Layer 4 of a small transformer language model trained on English Wikipedia (16 layers, counted from 0, width 64).
A neuron's activation on a vector x is GELU(weights . x + bias), where the dot is the dot product.
The model reads these tokens: "ula" " Broad" "cast" "ing" " Company" "." "\n" "\n" "S"

The vector x that enters this layer's MLP at each token. A number n stands for (n - 128) times 0.04.
0 "ula": 120, 154, 51, 121, 166, 127, 63, 159, 87, 120, 143, 114, 123, 90, 117, 127, 171, 191, 95, 103, 139, 199, 150, 105, 141, 67, 95, 167, 122, 141, 163, 161, 142, 131, 142, 158, 128, 112, 149, 122, 117, 138, 93, 157, 128, 129, 171, 119, 116, 119, 158, 83, 87, 87, 86, 99, 173, 107, 132, 130, 118, 135, 144, 168
1 " Broad": 122, 193, 94, 93, 162, 125, 106, 90, 145, 119, 133, 222, 115, 134, 164, 177, 89, 139, 86, 95, 135, 148, 175, 129, 144, 54, 113, 133, 88, 111, 139, 133, 118, 145, 137, 146, 110, 183, 94, 150, 69, 110, 90, 136, 153, 142, 93, 131, 127, 45, 154, 132, 114, 118, 118, 125, 158, 147, 157, 136, 124, 158, 91, 156
2 "cast": 128, 152, 71, 139, 137, 111, 71, 105, 114, 129, 166, 236, 109, 116, 136, 133, 90, 131, 82, 97, 141, 153, 138, 121, 131, 37, 114, 141, 134, 133, 135, 154, 143, 124, 108, 211, 159, 175, 122, 172, 103, 138, 110, 120, 120, 147, 145, 135, 121, 88, 156, 129, 130, 100, 68, 112, 189, 144, 127, 128, 94, 152, 79, 152
3 "ing": 165, 173, 69, 149, 122, 114, 70, 92, 144, 121, 156, 176, 91, 128, 127, 118, 90, 135, 86, 113, 124, 187, 150, 96, 159, 30, 116, 189, 95, 127, 138, 171, 134, 141, 143, 148, 146, 166, 141, 154, 114, 145, 120, 127, 145, 131, 128, 121, 122, 82, 156, 158, 143, 120, 99, 74, 154, 121, 132, 116, 82, 150, 119, 166
4 " Company": 96, 206, 45, 144, 127, 115, 75, 135, 94, 127, 122, 154, 111, 118, 190, 130, 136, 128, 116, 114, 159, 183, 124, 175, 161, 63, 151, 146, 107, 142, 130, 143, 126, 117, 151, 215, 108, 128, 111, 164, 78, 161, 66, 124, 125, 152, 135, 128, 124, 118, 135, 112, 117, 123, 88, 59, 151, 146, 122, 130, 95, 143, 106, 144
5 ".": 112, 157, 48, 98, 123, 111, 109, 115, 92, 61, 142, 153, 112, 149, 154, 142, 125, 136, 100, 135, 141, 205, 126, 143, 186, 132, 186, 179, 83, 119, 142, 194, 168, 101, 133, 140, 125, 87, 171, 145, 76, 105, 113, 156, 103, 129, 156, 118, 154, 118, 153, 127, 148, 39, 116, 124, 168, 105, 115, 122, 124, 115, 122, 92
6 "\n": 103, 203, 72, 93, 105, 156, 114, 98, 102, 100, 145, 172, 123, 82, 176, 145, 103, 88, 128, 119, 119, 179, 96, 151, 185, 149, 160, 186, 131, 109, 121, 168, 119, 122, 137, 165, 147, 126, 164, 126, 38, 112, 149, 168, 123, 139, 159, 112, 133, 146, 115, 98, 128, 122, 126, 95, 138, 75, 111, 175, 106, 149, 123, 111
7 "\n": 107, 227, 85, 90, 127, 149, 146, 100, 115, 101, 130, 173, 123, 106, 125, 143, 126, 75, 116, 118, 129, 175, 110, 188, 196, 122, 150, 160, 131, 120, 164, 157, 151, 113, 109, 149, 133, 121, 249, 130, 75, 115, 111, 127, 138, 121, 112, 97, 114, 149, 110, 116, 122, 103, 119, 107, 137, 81, 128, 163, 105, 136, 90, 128
8 "S": 106, 211, 88, 102, 96, 105, 80, 83, 84, 108, 103, 150, 103, 150, 142, 124, 151, 117, 91, 141, 153, 131, 116, 210, 178, 90, 154, 131, 131, 140, 113, 115, 159, 107, 141, 144, 119, 104, 205, 134, 98, 126, 203, 102, 157, 107, 94, 131, 138, 135, 145, 130, 104, 162, 124, 150, 134, 112, 190, 109, 87, 131, 109, 141

Each question shows the input weights of one neuron of the MLP. A number n stands for (n - 128) times 0.0056.

n161 (bias -0.103): 163, 121, 120, 208, 130, 130, 168, 139, 159, 140, 140, 166, 141, 145, 101, 141, 51, 138, 130, 104, 100, 110, 176, 151, 94, 124, 181, 146, 126, 115, 114, 55, 151, 141, 114, 105, 115, 132, 111, 167, 103, 153, 147, 81, 121, 125, 142, 150, 138, 119, 107, 197, 118, 130, 103, 104, 96, 136, 115, 121, 140, 156, 170, 116
On which three tokens does it fire most, strongest first? 3 "ing", 1 " Broad", 2 "cast"

n46 (bias -0.103): 108, 132, 122, 127, 84, 132, 192, 119, 176, 176, 122, 129, 159, 116, 129, 95, 100, 105, 158, 125, 111, 117, 138, 198, 126, 180, 175, 112, 126, 138, 151, 135, 91, 112, 118, 96, 120, 82, 134, 154, 131, 119, 170, 119, 111, 126, 85, 121, 86, 147, 95, 157, 101, 124, 133, 146, 176, 92, 104, 121, 147, 145, 120, 132
On which token does it fire most, and how strongly? 7 "\n", at about 1.8

n13 (bias -0.015): 145, 135, 116, 123, 129, 109, 112, 158, 119, 138, 125, 117, 110, 142, 139, 123, 165, 122, 161, 133, 108, 155, 182, 125, 126, 124, 109, 124, 154, 143, 121, 156, 98, 138, 140, 109, 156, 130, 68, 94, 133, 110, 66, 146, 99, 120, 107, 67, 130, 155, 130, 137, 138, 141, 117, 139, 132, 148, 116, 146, 128, 176, 161, 158
It fires most on token 0 "ula"

n78 (bias -0.011): 140, 139, 111, 118, 127, 128, 116, 152, 118, 157, 104, 143, 155, 116, 141, 131, 84, 119, 160, 170, 128, 123, 135, 101, 113, 155, 127, 161, 128, 130, 122, 106, 117, 87, 129, 132, 103, 127, 159, 127, 122, 159, 123, 155, 70, 105, 98, 136, 152, 150, 116, 151, 106, 102, 102, 169, 114, 108, 104, 159, 153, 126, 178, 116
On which three tokens does it fire most, strongest first? 6 "\n", 5 ".", 7 "\n"

n246 (bias 0.030): 149, 142, 141, 124, 112, 97, 137, 137, 129, 160, 158, 134, 150, 149, 148, 84, 176, 141, 115, 129, 108, 119, 138, 165, 120, 117, 147, 115, 132, 114, 152, 101, 123, 142, 125, 125, 137, 159, 101, 151, 135, 155, 127, 133, 121, 158, 68, 83, 128, 134, 129, 128, 144, 152, 121, 110, 129, 100, 129, 117, 127, 109, 112, 121
On which token does it fire most, and how strongly? 4 " Company", at about 0.55

n16 (bias -0.006): 137, 129, 139, 146, 122, 128, 123, 141, 127, 123, 121, 126, 128, 117, 138, 112, 130, 133, 116, 130, 120, 125, 129, 134, 143, 129, 118, 111, 118, 145, 123, 135, 119, 130, 137, 124, 122, 130, 126, 134, 122, 112, 128, 114, 130, 129, 132, 136, 119, 129, 136, 127, 143, 124, 128, 133, 134, 127, 127, 142, 118, 142, 129, 105
It fires most on token 4 " Company"

n181 (bias -0.074): 116, 111, 144, 122, 80, 159, 128, 139, 133, 132, 136, 163, 106, 89, 132, 106, 103, 88, 169, 160, 86, 115, 116, 150, 175, 131, 103, 118, 150, 111, 141, 123, 144, 128, 126, 124, 117, 127, 120, 131, 99, 108, 126, 135, 130, 122, 79, 148, 168, 120, 129, 132, 114, 150, 150, 154, 148, 173, 131, 117, 118, 122, 164, 172
It fires most on token 8 "S"

n3 (bias -0.097): 107, 129, 163, 122, 122, 101, 144, 144, 147, 99, 138, 138, 140, 114, 123, 103, 119, 97, 197, 127, 124, 121, 155, 137, 148, 168, 141, 100, 154, 135, 154, 136, 174, 100, 148, 82, 163, 135, 145, 94, 121, 140, 118, 123, 82, 126, 139, 138, 139, 131, 90, 160, 126, 157, 130, 110, 149, 92, 143, 165, 113, 113, 118, 160
On which token does it fire most, and how strongly? 7 "\n", at about 1.4

n105 (bias -0.024): 95, 103, 120, 160, 137, 93, 117, 152, 192, 130, 117, 116, 103, 126, 160, 143, 137, 135, 169, 125, 143, 140, 178, 97, 95, 148, 145, 126, 100, 150, 113, 120, 133, 136, 88, 132, 94, 155, 73, 133, 89, 94, 112, 124, 105, 100, 133, 149, 111, 135, 120, 155, 157, 153, 177, 125, 173, 121, 116, 151, 154, 124, 107, 128
It fires most on token 1 " Broad"

n111 (bias -0.058): 98, 123, 148, 123, 79, 84, 150, 158, 123, 147, 90, 125, 126, 98, 181, 116, 79, 121, 162, 138, 129, 135, 130, 136, 141, 174, 147, 116, 183, 156, 165, 123, 105, 104, 151, 105, 143, 144, 95, 71, 113, 155, 70, 145, 49, 151, 135, 127, 121, 151, 71, 142, 144, 160, 111, 142, 135, 105, 126, 122, 134, 113, 175, 129
It fires most on token 6 "\n"

n44 (bias -0.032): 161, 138, 157, 116, 52, 132, 155, 106, 136, 130, 197, 98, 111, 107, 125, 129, 96, 123, 139, 106, 105, 105, 200, 177, 127, 161, 152, 124, 174, 78, 178, 126, 170, 161, 146, 131, 108, 163, 102, 118, 114, 130, 129, 142, 105, 91, 131, 73, 142, 124, 107, 131, 88, 123, 148, 130, 64, 119, 140, 160, 130, 132, 111, 113
Its two highest activations, in order, are on tokens 6 "\n", 7 "\n"

n207 (bias -0.105): 143, 112, 124, 197, 57, 91, 164, 154, 94, 114, 149, 97, 131, 137, 81, 109, 72, 140, 145, 127, 147, 125, 136, 174, 130, 115, 167, 114, 182, 85, 177, 125, 131, 141, 156, 133, 126, 52, 136, 139, 135, 112, 126, 148, 131, 123, 131, 99, 140, 192, 116, 158, 105, 144, 152, 122, 129, 142, 105, 183, 164, 128, 124, 120
On which token does it fire most, and how strongly? 7 "\n", at about 0.15

n32 (bias -0.132): 128, 119, 120, 207, 140, 160, 152, 124, 129, 129, 129, 153, 148, 86, 127, 130, 52, 79, 119, 122, 146, 109, 130, 147, 140, 141, 142, 141, 140, 193, 103, 75, 146, 132, 78, 134, 152, 89, 136, 99, 169, 125, 103, 83, 125, 153, 122, 132, 70, 154, 124, 150, 160, 138, 101, 121, 123, 146, 127, 116, 149, 143, 124, 123
It fires most on token 2 "cast"

n14 (bias -0.128): 163, 111, 122, 211, 112, 123, 140, 154, 117, 136, 174, 107, 171, 98, 144, 131, 153, 106, 141, 148, 72, 126, 125, 129, 125, 149, 174, 106, 105, 56, 164, 82, 101, 154, 161, 151, 112, 89, 105, 109, 108, 118, 121, 107, 64, 102, 126, 102, 127, 150, 123, 149, 131, 94, 122, 154, 177, 121, 102, 112, 170, 82, 159, 84
It fires most on token 5 "."

n86 (bias -0.035): 152, 131, 133, 138, 122, 179, 159, 139, 112, 137, 112, 111, 135, 112, 117, 93, 155, 129, 128, 135, 57, 132, 97, 127, 117, 137, 147, 118, 78, 147, 95, 134, 148, 83, 102, 111, 194, 115, 134, 139, 142, 128, 155, 111, 115, 88, 149, 151, 142, 152, 132, 146, 135, 117, 113, 137, 139, 148, 104, 85, 111, 120, 127, 115
It fires most on token 5 "."

n247 (bias -0.042): 126, 109, 152, 169, 88, 115, 94, 171, 101, 157, 124, 129, 127, 162, 91, 94, 179, 99, 119, 126, 93, 104, 158, 115, 173, 127, 136, 129, 121, 126, 164, 112, 173, 103, 77, 171, 120, 109, 164, 140, 111, 94, 113, 102, 97, 138, 130, 146, 129, 130, 101, 157, 121, 148, 126, 126, 114, 182, 101, 156, 99, 93, 133, 80
On which token does it fire most, and how strongly? 8 "S", at about 0.33

n2 (bias -0.083): 153, 127, 138, 133, 83, 181, 114, 162, 179, 151, 167, 94, 136, 139, 130, 94, 146, 123, 148, 126, 105, 116, 133, 158, 127, 143, 165, 100, 67, 152, 211, 128, 100, 189, 102, 88, 117, 174, 88, 143, 122, 135, 50, 104, 111, 137, 129, 102, 142, 115, 129, 157, 67, 95, 157, 145, 74, 120, 155, 132, 107, 119, 111, 119
On which token does it fire most, and how strongly? 1 " Broad", at about 0.043

n146 (bias -0.033): 160, 104, 96, 170, 128, 186, 117, 117, 118, 148, 92, 142, 168, 148, 119, 146, 136, 125, 145, 151, 137, 121, 137, 111, 113, 121, 125, 152, 129, 179, 117, 130, 98, 150, 142, 123, 111, 133, 132, 119, 169, 123, 109, 121, 100, 129, 135, 124, 120, 153, 119, 118, 117, 126, 118, 158, 133, 109, 108, 117, 95, 69, 105, 144
It fires most on token 0 "ula"

n98 (bias -0.076): 109, 104, 97, 152, 114, 110, 144, 143, 132, 143, 131, 139, 109, 118, 121, 74, 108, 112, 133, 118, 72, 144, 164, 139, 132, 153, 150, 135, 128, 140, 195, 128, 69, 159, 106, 98, 114, 128, 117, 148, 124, 130, 54, 152, 108, 130, 138, 114, 96, 187, 148, 131, 152, 145, 139, 140, 124, 157, 108, 118, 103, 136, 172, 141
It fires most on token 4 " Company"

n149 (bias 0.029): 141, 124, 114, 121, 144, 139, 104, 159, 146, 124, 186, 142, 151, 163, 153, 113, 137, 107, 130, 137, 116, 64, 194, 151, 154, 129, 129, 150, 131, 148, 127, 140, 126, 135, 84, 144, 114, 143, 117, 147, 159, 147, 146, 95, 91, 113, 143, 167, 116, 157, 102, 142, 126, 131, 95, 92, 129, 102, 146, 125, 107, 131, 152, 111
It fires most on token 2 "cast"

n71 (bias -0.052): 102, 110, 157, 146, 81, 94, 126, 148, 120, 106, 118, 127, 127, 134, 115, 113, 130, 89, 119, 109, 140, 108, 119, 172, 116, 123, 139, 128, 192, 135, 156, 102, 145, 117, 151, 133, 142, 136, 117, 149, 109, 128, 118, 65, 132, 135, 137, 153, 146, 152, 94, 190, 125, 123, 157, 85, 133, 106, 148, 115, 164, 112, 109, 141
On which token does it fire most, and how strongly? 8 "S", at about 1

n132 (bias -0.021): 114, 112, 136, 130, 114, 111, 157, 113, 164, 126, 158, 143, 149, 165, 123, 118, 109, 120, 137, 122, 117, 145, 154, 121, 165, 181, 157, 124, 119, 103, 119, 148, 108, 118, 142, 61, 127, 124, 127, 130, 134, 90, 194, 104, 93, 157, 76, 115, 95, 155, 127, 139, 125, 118, 152, 181, 120, 104, 128, 145, 143, 123, 106, 110
It fires most on token 5 "."

n170 (bias -0.102): 149, 115, 136, 126, 112, 137, 127, 209, 124, 169, 127, 96, 124, 95, 150, 109, 143, 147, 189, 116, 151, 146, 183, 79, 137, 145, 160, 112, 109, 173, 155, 137, 102, 76, 91, 105, 128, 139, 113, 88, 174, 153, 44, 117, 88, 138, 101, 141, 186, 134, 87, 167, 129, 102, 108, 136, 97, 123, 98, 196, 116, 110, 133, 111
It fires most on token 0 "ula"

n100 (bias -0.023): 152, 71, 127, 146, 150, 135, 148, 114, 124, 112, 162, 112, 108, 150, 132, 109, 91, 119, 147, 149, 145, 130, 120, 116, 151, 161, 154, 135, 123, 92, 133, 152, 151, 131, 128, 150, 145, 63, 126, 107, 140, 71, 135, 139, 127, 138, 102, 107, 120, 142, 137, 113, 119, 109, 129, 137, 108, 126, 135, 137, 133, 120, 124, 79
On which token does it fire most, and how strongly? 5 ".", at about 2.3